Layer 6 of a small transformer language model trained on English Wikipedia (11 layers, counted from 0, width 128).
A neuron's activation on a vector x is SiLU(gate . x) times (in . x), where the dot is the dot product.

Input weights of the MLP neurons that the questions are about. A number n stands for (n - 500) times 0.0016.
n22 gate: 597,573,266,485,625,479,506,443,435,523,545,550,497,523,376,308,355,491,363,360,418,549,388,500,539,570,518,534,442,370,415,494,494,583,584,255,474,500,570,494,562,592,329,544,383,460,576,436,562,589,457,515,650,393,520,522,491,596,513,362,469,415,385,359,368,720,568,632,473,485,651,544,600,665,346,680,423,726,582,732,616,460,535,481,512,537,569,547,583,568,445,558,678,415,558,526,485,503,436,431,591,497,422,576,486,532,531,267,475,646,601,589,512,423,335,478,477,629,298,420,574,462,547,397,430,467,610,670
n62 gate: 452,729,430,469,472,283,396,406,564,572,459,436,514,411,581,434,523,357,508,451,369,567,319,476,376,497,625,591,566,464,555,449,529,513,411,486,558,492,481,434,487,527,318,541,591,460,482,545,416,474,424,557,375,505,570,468,422,432,666,505,517,406,405,489,627,551,493,661,410,448,630,531,495,443,514,520,559,616,521,431,485,565,604,582,379,428,427,465,487,425,583,425,608,586,476,319,495,505,695,489,386,591,476,665,573,662,447,544,478,472,407,404,683,520,530,464,591,529,562,577,363,578,678,574,537,532,582,510
n67 gate: 460,416,566,533,541,516,492,603,565,314,394,544,500,345,604,614,334,486,423,405,404,609,617,585,490,429,565,489,473,484,514,585,500,546,387,487,451,460,428,633,423,426,474,456,575,489,537,483,407,467,421,439,537,251,459,330,642,471,580,478,542,598,522,563,600,532,437,517,398,511,620,448,574,447,363,416,584,473,615,547,484,527,756,557,532,620,622,584,462,574,648,553,470,538,483,594,611,402,612,491,403,383,425,471,288,487,568,487,474,461,339,476,587,617,500,178,578,475,640,627,446,409,556,481,397,626,441,423
n87 gate: 372,295,382,434,539,331,618,669,423,338,613,450,466,433,582,486,663,525,525,487,513,562,372,571,640,531,583,562,475,533,491,470,648,611,521,427,544,520,521,577,528,597,559,652,533,526,357,503,594,450,457,559,581,489,526,532,601,568,407,272,530,764,375,592,604,349,415,469,614,548,614,324,349,438,571,508,378,506,517,641,522,505,588,443,401,422,588,651,461,483,413,576,720,511,511,645,384,665,530,488,547,526,516,554,571,427,597,518,413,455,517,361,321,454,533,608,484,520,400,419,561,546,521,445,503,540,566,586
n97 gate: 521,547,495,442,444,351,323,667,480,424,353,439,479,405,477,422,475,260,518,461,517,522,353,660,505,422,487,505,475,447,446,472,471,447,420,557,527,590,385,565,541,549,529,606,435,434,591,600,437,472,503,469,569,552,296,449,502,431,582,572,485,534,626,452,574,670,473,582,592,682,413,513,754,472,597,476,517,487,508,490,401,468,488,617,423,498,535,455,598,632,629,344,642,492,503,592,629,541,525,476,550,400,507,500,621,465,573,567,642,426,529,559,432,402,490,416,502,443,551,475,346,398,459,591,479,544,453,584
n165 gate: 319,461,630,575,519,550,377,437,509,430,413,641,526,527,532,544,540,606,585,379,393,518,510,518,497,603,413,391,537,631,567,500,429,484,467,494,367,520,385,736,444,455,575,550,574,454,381,477,572,475,503,363,439,468,675,595,610,702,314,668,509,452,634,510,402,559,587,576,387,629,567,633,685,734,626,449,467,538,343,572,402,406,368,538,645,491,570,719,475,591,494,500,469,611,381,343,741,308,424,335,259,633,595,668,686,482,503,453,461,535,529,467,457,533,436,358,473,611,387,349,556,610,387,568,274,452,548,368
n218 gate: 497,534,305,475,420,634,553,578,390,500,612,381,561,450,514,516,404,503,653,386,560,321,449,570,651,415,403,418,462,492,584,409,665,456,491,433,516,512,386,536,406,564,614,382,485,517,466,605,588,644,534,245,586,500,539,532,478,357,301,486,614,601,390,527,550,488,466,514,508,417,374,486,469,467,520,670,563,594,503,632,427,439,448,516,691,452,570,592,574,271,497,274,362,503,508,376,595,390,503,642,440,491,557,503,406,540,333,448,461,467,548,519,396,527,476,568,458,595,415,382,667,400,479,399,545,545,381,533
n22 in: 475,615,497,582,546,379,411,611,557,450,402,576,556,547,522,630,579,427,433,482,532,462,389,394,356,559,663,474,560,521,426,618,691,667,436,377,446,414,511,485,652,532,392,663,456,481,350,418,449,448,528,417,415,419,445,440,488,387,533,399,497,460,412,698,396,529,459,586,631,384,613,428,406,721,571,506,375,391,416,613,658,438,590,588,152,420,471,503,415,361,360,607,503,563,702,643,528,702,479,631,365,509,589,412,488,627,328,514,569,491,694,570,313,462,390,471,506,525,467,484,573,449,536,551,370,363,547,278
n62 in: 543,592,428,454,560,587,387,481,503,571,567,443,606,448,511,587,381,353,495,655,392,748,436,467,456,522,542,689,420,581,661,416,526,432,540,444,487,583,451,638,353,534,484,296,453,480,520,497,430,363,578,550,481,388,564,466,441,545,697,563,534,572,375,410,605,449,417,536,432,330,543,600,602,453,494,450,510,404,654,477,457,342,398,699,388,373,514,304,449,401,380,471,623,522,500,361,574,622,516,511,304,537,397,550,596,519,413,531,503,440,486,440,568,482,479,490,568,481,530,424,432,471,500,478,714,441,542,598
n67 in: 549,449,456,503,503,544,515,553,558,418,559,561,622,455,560,570,552,619,538,455,409,418,485,448,544,473,452,410,509,672,259,631,414,337,620,396,540,344,514,601,450,531,536,363,457,494,431,373,662,421,476,473,435,548,312,454,720,440,374,527,604,476,421,725,459,469,439,512,400,535,574,546,459,571,540,475,469,290,497,455,517,517,658,593,525,593,451,442,500,494,552,412,561,636,515,460,685,491,457,506,595,485,459,484,312,614,488,470,536,418,395,655,448,621,434,525,492,382,494,961,567,480,684,636,533,688,539,345
n87 in: 506,477,632,590,577,503,345,583,370,599,518,602,429,579,433,477,585,384,429,393,427,442,491,454,487,591,629,533,366,415,622,590,573,602,515,695,679,699,361,351,514,544,429,452,458,432,529,626,585,437,430,523,508,295,610,610,353,381,365,420,593,584,483,356,506,542,516,630,491,466,616,688,468,457,563,511,489,543,366,511,433,643,511,460,387,533,677,617,534,618,575,453,384,522,462,637,414,448,339,392,542,503,350,527,575,564,424,554,492,426,339,500,511,711,481,599,576,394,404,591,616,542,436,570,639,599,611,398
n97 in: 469,443,428,521,542,360,704,333,571,446,645,447,512,592,584,492,540,397,529,400,528,497,519,450,668,587,604,467,555,349,595,481,326,521,416,572,586,489,547,582,495,582,528,479,621,577,541,368,505,548,516,424,433,527,392,500,419,552,483,623,500,400,471,509,500,461,574,452,572,401,386,424,311,460,618,589,505,364,598,432,464,456,364,510,547,526,497,602,563,492,451,653,346,427,549,315,373,473,547,324,497,585,380,446,614,536,486,560,503,634,306,635,411,579,487,447,530,487,391,631,403,604,429,561,449,544,424,282
n165 in: 312,421,471,717,449,436,432,640,449,422,658,567,497,451,546,487,583,631,671,531,491,553,484,548,546,467,397,355,393,385,507,430,628,427,487,443,446,356,530,802,430,361,472,551,409,433,585,470,395,500,562,516,478,292,636,275,544,688,396,701,506,687,471,451,594,406,518,705,519,668,553,525,566,678,463,352,472,574,533,540,437,565,566,305,493,282,507,339,681,457,563,431,513,475,602,575,530,444,425,483,623,693,473,298,697,650,444,551,445,684,404,389,386,395,453,573,451,523,471,404,631,362,534,478,441,480,766,529
n218 in: 352,540,564,470,431,583,326,464,514,508,648,536,564,508,407,500,434,483,620,585,379,441,588,369,529,406,451,609,437,425,441,406,621,572,482,570,372,631,388,478,420,687,511,530,401,460,309,706,583,522,449,601,621,560,492,544,511,492,363,396,481,537,425,301,562,416,325,579,572,419,449,536,451,562,406,646,376,461,579,476,530,479,538,671,497,430,609,344,773,506,530,419,442,314,648,492,506,387,522,500,462,425,341,565,340,484,611,442,574,458,471,537,604,487,384,641,476,413,525,443,596,492,547,371,562,594,435,506

Each question shows a token from some text and the vector x that enters the MLP there. A number n stands for (n - 500) times 0.011.

" to": 468,436,489,515,587,374,617,399,532,542,472,469,530,433,505,418,543,597,495,608,525,537,621,527,669,376,522,554,415,390,434,545,479,543,391,485,580,418,404,518,396,479,469,572,785,424,429,483,455,497,454,567,431,541,396,558,641,344,403,467,293,439,457,503,542,765,617,513,343,529,368,619,466,357,354,451,734,570,537,549,619,477,446,595,427,436,559,526,512,519,661,474,357,510,467,663,460,567,507,489,595,572,499,479,486,490,299,573,563,676,550,502,368,529,474,613,566,580,501,430,327,335,477,566,491,466,402,566
Which of these neurons fires most? n97

" d": 600,348,605,526,485,435,388,615,534,666,434,519,494,315,583,492,514,676,491,454,497,548,614,644,455,525,622,603,406,468,408,554,486,388,455,422,538,623,442,440,266,338,604,585,402,534,489,416,524,514,301,540,496,677,455,433,573,400,392,595,531,407,419,575,572,497,448,568,494,594,480,631,471,643,343,441,635,316,604,448,543,595,494,649,443,566,539,503,370,454,436,459,451,399,554,451,411,542,484,493,588,633,335,539,460,575,551,645,399,613,509,506,370,513,419,523,471,535,568,450,389,349,372,498,646,592,520,638
The two highest activations, in order: n67, n22

"ing": 702,531,598,551,493,403,313,445,500,589,457,405,389,478,642,292,507,489,546,571,439,470,469,453,491,644,455,515,482,460,459,375,543,417,632,453,587,680,479,477,561,556,544,559,616,533,479,562,449,474,444,679,365,602,460,533,708,349,395,537,373,352,399,571,524,495,450,593,482,668,528,461,468,419,344,492,532,396,618,478,669,323,367,520,455,469,478,418,395,618,447,526,472,446,560,484,482,548,525,523,687,584,563,601,523,453,389,638,379,630,634,564,520,606,482,590,497,471,492,354,440,256,448,565,538,573,469,404
The two highest activations, in order: n62, n165

"ate": 531,542,558,529,480,463,535,640,488,604,438,489,597,624,423,514,524,576,580,544,389,505,547,389,569,466,546,715,490,652,366,446,551,657,621,457,578,458,404,399,492,459,515,472,659,453,590,541,529,534,474,568,431,550,439,605,719,498,441,532,360,354,408,518,539,528,439,534,380,584,426,345,361,582,347,437,540,495,590,498,670,274,446,497,300,450,361,521,556,403,350,523,467,538,499,449,380,518,370,623,720,579,589,522,449,458,347,587,471,622,568,562,477,589,431,508,565,504,566,433,459,208,528,470,490,464,553,437
Which of these neurons fires most? n22

"hens": 692,459,482,569,464,504,477,376,519,508,569,535,506,585,624,496,515,586,588,420,509,643,596,571,423,358,610,630,468,433,405,520,405,398,588,589,568,472,428,590,394,433,452,474,486,432,557,528,496,525,646,472,435,639,457,602,466,409,487,570,326,417,597,502,503,341,493,521,482,543,525,461,471,652,455,537,614,394,557,331,530,530,296,476,204,366,540,484,478,544,435,625,529,734,596,488,483,491,467,489,484,569,578,416,452,345,475,669,269,593,504,432,537,608,437,530,647,438,600,465,469,429,482,621,328,575,572,327
Which neuron fires most, and how strongly? n165, at about 0.5

"per": 612,534,473,643,493,501,409,458,717,469,542,482,522,498,294,374,653,571,592,551,487,542,496,428,578,489,492,642,426,400,420,513,490,540,440,509,591,569,428,539,382,583,577,437,388,459,358,599,559,442,420,474,356,600,563,587,531,544,550,425,413,262,399,361,573,581,420,566,527,530,580,500,447,579,626,412,598,455,451,669,539,455,494,518,444,588,488,406,598,470,242,531,599,406,461,463,367,535,433,664,499,504,520,453,354,334,344,741,437,736,508,601,612,514,450,440,563,407,528,584,430,520,505,582,551,403,472,513
Which three neurons fire most, strongest first? n62, n22, n165

" seasons": 477,493,357,658,523,439,640,537,618,559,466,411,512,487,552,490,553,646,558,418,448,532,395,430,443,502,554,576,556,435,383,272,395,527,560,798,486,567,453,478,460,427,533,517,426,412,563,543,532,477,426,553,571,571,558,490,649,234,418,629,517,282,500,490,551,490,414,479,468,628,442,521,547,554,637,421,617,408,629,489,613,373,440,433,380,470,550,628,423,578,409,530,532,429,677,564,491,501,478,539,590,454,435,490,531,364,369,536,340,554,696,409,501,579,505,505,521,325,486,503,436,354,579,669,519,604,365,483
Which neuron fires most, and how strongly? n97, at about 1.5

" season": 456,456,401,605,403,433,665,515,568,575,597,340,613,392,477,589,512,638,451,432,454,480,436,504,613,581,518,536,523,387,544,469,368,488,549,605,496,617,394,447,405,415,486,547,417,382,572,604,559,487,386,448,489,662,693,503,559,389,337,620,537,416,533,442,429,376,496,544,468,575,456,571,514,494,674,412,627,517,520,457,573,377,457,515,534,405,463,513,563,643,494,537,419,414,785,558,415,606,440,565,515,568,440,461,509,379,448,449,371,588,689,585,516,498,469,583,392,384,611,506,304,226,427,671,502,567,450,471
The two highest activations, in order: n97, n218

"astic": 547,505,475,441,455,601,265,380,443,456,644,512,670,550,545,318,432,576,638,516,531,586,545,554,604,454,592,548,523,466,471,523,489,475,617,385,545,662,336,510,435,400,510,566,701,413,431,456,479,641,572,592,454,647,519,531,556,394,336,594,403,322,588,343,515,558,450,565,485,566,651,352,388,576,466,479,652,460,632,495,530,422,452,541,385,521,522,456,628,562,354,524,430,557,620,489,487,608,316,544,462,561,473,550,517,381,378,600,442,611,509,386,533,355,461,469,583,459,577,423,440,262,498,618,489,445,566,441
Which of these neurons fires most? n165

" hit": 673,564,443,524,544,375,651,569,601,554,483,595,531,421,591,330,483,586,567,569,529,518,638,634,528,618,575,598,493,438,425,517,519,480,534,541,532,470,476,398,408,476,521,575,367,312,506,448,417,333,498,555,589,521,434,554,634,550,368,567,347,297,479,493,570,595,545,395,497,565,472,491,404,543,440,418,587,500,477,530,666,250,422,432,394,512,406,391,475,589,527,476,492,494,474,561,484,615,340,416,472,494,509,562,484,561,401,585,445,683,623,566,587,434,550,653,385,397,679,381,291,266,486,625,532,560,467,507
Which of these neurons fires most? n87

" O": 642,448,406,529,384,604,618,536,598,489,402,456,620,494,469,489,550,625,459,583,593,528,680,499,444,538,476,599,367,494,717,529,336,395,487,625,572,414,592,509,215,518,439,566,379,453,564,434,560,507,177,540,567,604,668,502,544,522,499,500,436,423,409,567,486,602,463,446,522,636,396,565,374,537,437,435,673,382,422,475,618,479,514,514,535,461,492,402,465,485,544,510,488,397,476,447,395,661,479,577,466,547,469,490,442,455,374,678,407,593,339,599,607,511,411,574,661,615,496,404,447,387,420,514,413,512,447,547
Which three neurons fire most, strongest first? n22, n87, n218

" the": 440,625,496,524,556,470,700,402,625,563,571,481,630,538,617,373,451,628,604,432,626,641,607,505,677,600,522,447,609,453,467,449,500,544,550,470,401,534,399,263,480,516,488,621,811,372,540,457,480,476,518,405,421,622,530,642,441,465,397,528,306,382,388,606,543,444,405,605,519,497,366,485,518,369,396,486,691,450,510,509,627,520,403,478,565,302,521,419,456,493,478,423,480,539,502,471,446,599,477,509,531,528,556,514,492,476,545,486,471,614,500,444,526,597,436,539,429,464,465,437,346,191,376,511,526,538,495,580
Which neuron fires most, and how strongly? n87, at about 0.58

"s": 500,448,425,561,547,416,510,585,496,663,435,446,583,495,577,371,509,623,518,517,353,577,649,385,464,555,607,592,522,455,362,367,325,482,411,581,622,475,384,471,545,507,470,544,561,584,691,499,550,625,672,536,455,467,421,362,568,296,422,534,368,279,528,441,603,602,393,392,459,425,391,545,432,602,325,352,556,429,454,447,631,391,319,439,509,492,444,485,551,559,549,539,526,545,543,603,448,578,453,586,560,591,456,517,474,490,461,582,581,688,600,495,480,580,572,631,598,452,547,539,514,404,634,418,614,406,474,255
Which of these neurons fires most? n218

" column": 424,410,523,563,516,568,437,601,585,454,580,490,568,365,473,435,503,426,457,459,410,498,507,682,425,489,575,630,507,294,504,403,571,537,627,715,432,568,329,589,344,609,488,660,673,610,463,568,551,455,364,643,453,627,530,463,581,220,505,588,482,377,398,394,598,524,390,508,587,564,385,571,580,627,483,503,497,527,524,597,700,375,488,523,382,550,519,466,328,540,366,480,462,458,578,531,410,537,449,487,362,574,525,480,486,492,397,600,445,565,643,584,531,589,445,558,431,301,513,479,395,328,471,543,574,458,448,513
Which neuron fires most, and how strongly? n62, at about 1.3

"used": 485,490,593,534,548,352,416,632,442,411,539,558,711,549,449,292,367,601,514,585,470,464,505,416,513,550,442,611,559,535,501,557,519,404,620,520,555,496,384,465,382,356,586,472,437,566,743,643,632,450,532,446,480,486,469,466,547,486,415,508,453,246,540,516,596,418,305,358,431,550,392,506,502,552,394,476,548,525,464,300,608,411,419,475,288,536,485,551,532,418,646,564,470,596,428,438,500,578,457,505,513,585,595,553,590,595,555,476,534,627,567,538,559,609,637,557,642,335,455,325,584,423,627,547,561,379,455,347
Which of these neurons fires most? n165

" Py": 591,519,489,436,535,465,522,404,626,330,535,494,603,460,483,463,392,566,437,661,666,455,666,638,467,532,608,483,381,444,737,590,516,495,641,571,513,521,517,499,407,482,379,587,434,353,561,422,524,478,284,623,541,613,601,419,529,509,396,502,454,239,488,397,551,648,570,581,564,517,458,600,395,451,437,466,647,415,399,500,623,391,530,510,520,442,490,568,443,603,478,435,390,383,394,457,364,615,486,571,537,513,501,489,439,508,554,710,524,614,527,639,615,462,384,440,634,503,456,443,467,359,340,580,515,461,336,386
Which three neurons fire most, strongest first? n165, n62, n218

" in": 544,502,409,562,502,503,679,402,588,621,503,419,465,460,630,411,534,680,500,567,512,516,579,522,588,475,585,543,538,386,514,613,432,377,535,586,546,467,343,513,402,437,543,636,827,479,511,387,475,462,448,505,372,573,422,545,668,276,418,405,403,358,447,454,473,567,486,541,322,651,504,418,585,391,432,383,696,448,507,487,641,403,505,592,425,344,615,390,539,572,478,367,388,520,523,598,458,684,445,488,603,460,519,549,503,470,327,527,557,689,535,506,488,561,484,563,552,494,597,396,372,423,426,513,509,529,459,419
The two highest activations, in order: n218, n87

".": 592,296,547,532,341,510,595,414,602,569,591,576,513,427,417,314,542,645,570,652,395,569,572,564,593,603,562,630,502,392,350,314,418,409,507,643,397,461,432,448,492,455,535,550,660,504,402,400,593,423,630,575,469,504,657,662,665,377,407,369,354,344,536,548,432,416,365,470,417,468,430,495,557,462,514,525,533,453,373,425,589,534,405,597,457,312,491,689,445,559,438,582,540,415,463,560,458,569,461,402,529,503,478,506,633,530,466,544,517,560,420,577,616,570,386,528,618,615,482,529,356,495,568,471,547,563,356,617
Which neuron fires most, and how strongly? n22, at about 0.79

" Tigers": 650,487,346,609,430,519,507,465,567,681,394,469,563,505,572,403,497,499,466,488,494,453,567,593,601,635,556,376,532,380,602,546,469,381,534,568,433,593,368,572,402,422,453,588,451,366,583,491,452,443,462,635,497,581,686,607,521,367,528,776,293,347,553,468,439,439,454,430,561,671,504,658,575,465,516,413,514,417,593,522,484,458,449,477,462,468,415,452,355,521,463,493,429,558,681,559,419,592,526,568,531,538,446,423,485,439,325,545,373,643,679,559,479,514,444,472,542,598,632,456,403,193,484,491,531,557,431,439
Which of these neurons fires most? n218

"ive": 513,458,485,563,409,404,391,617,381,646,630,610,669,539,465,310,453,639,635,451,389,487,627,456,664,504,507,481,557,517,419,593,552,557,524,498,715,453,485,541,416,385,561,462,567,501,580,497,670,578,418,692,548,532,475,465,591,542,465,634,322,360,501,341,555,537,426,442,360,632,447,329,439,499,519,355,582,497,478,603,605,481,454,478,373,555,438,461,585,407,407,607,488,555,581,563,446,599,423,399,519,453,386,569,468,380,319,595,456,616,478,464,411,462,570,492,506,418,658,366,350,416,634,610,513,396,529,464
Which of these neurons fires most? n62

" draft": 558,491,420,570,520,398,515,617,521,519,513,494,596,432,608,314,457,446,451,447,428,438,500,603,526,634,506,503,420,249,522,429,622,360,566,532,482,665,387,562,357,572,419,566,503,426,602,591,504,484,459,552,474,623,490,450,611,326,485,637,347,302,502,505,497,442,488,571,545,689,498,542,632,605,471,460,574,539,630,521,456,317,487,591,420,568,487,541,428,577,388,470,419,443,597,596,330,652,421,495,572,583,423,597,529,401,474,460,415,639,620,469,471,564,395,503,410,430,727,463,302,307,547,593,628,535,476,473
Which of these neurons fires most? n62

"ift": 544,330,483,514,502,441,400,553,511,581,520,542,447,427,636,330,400,451,480,458,413,482,612,534,624,473,509,500,491,354,348,495,557,552,630,558,519,493,464,485,483,602,637,479,611,348,518,546,658,466,483,663,442,570,482,520,454,415,421,518,274,426,455,530,525,620,417,466,481,607,577,543,463,574,499,568,520,543,516,671,484,401,552,489,301,688,434,489,448,559,454,398,467,418,509,566,339,488,510,642,587,570,490,476,458,557,396,736,354,705,581,511,570,529,588,654,497,489,548,376,343,220,482,531,624,481,443,335
The two highest activations, in order: n87, n22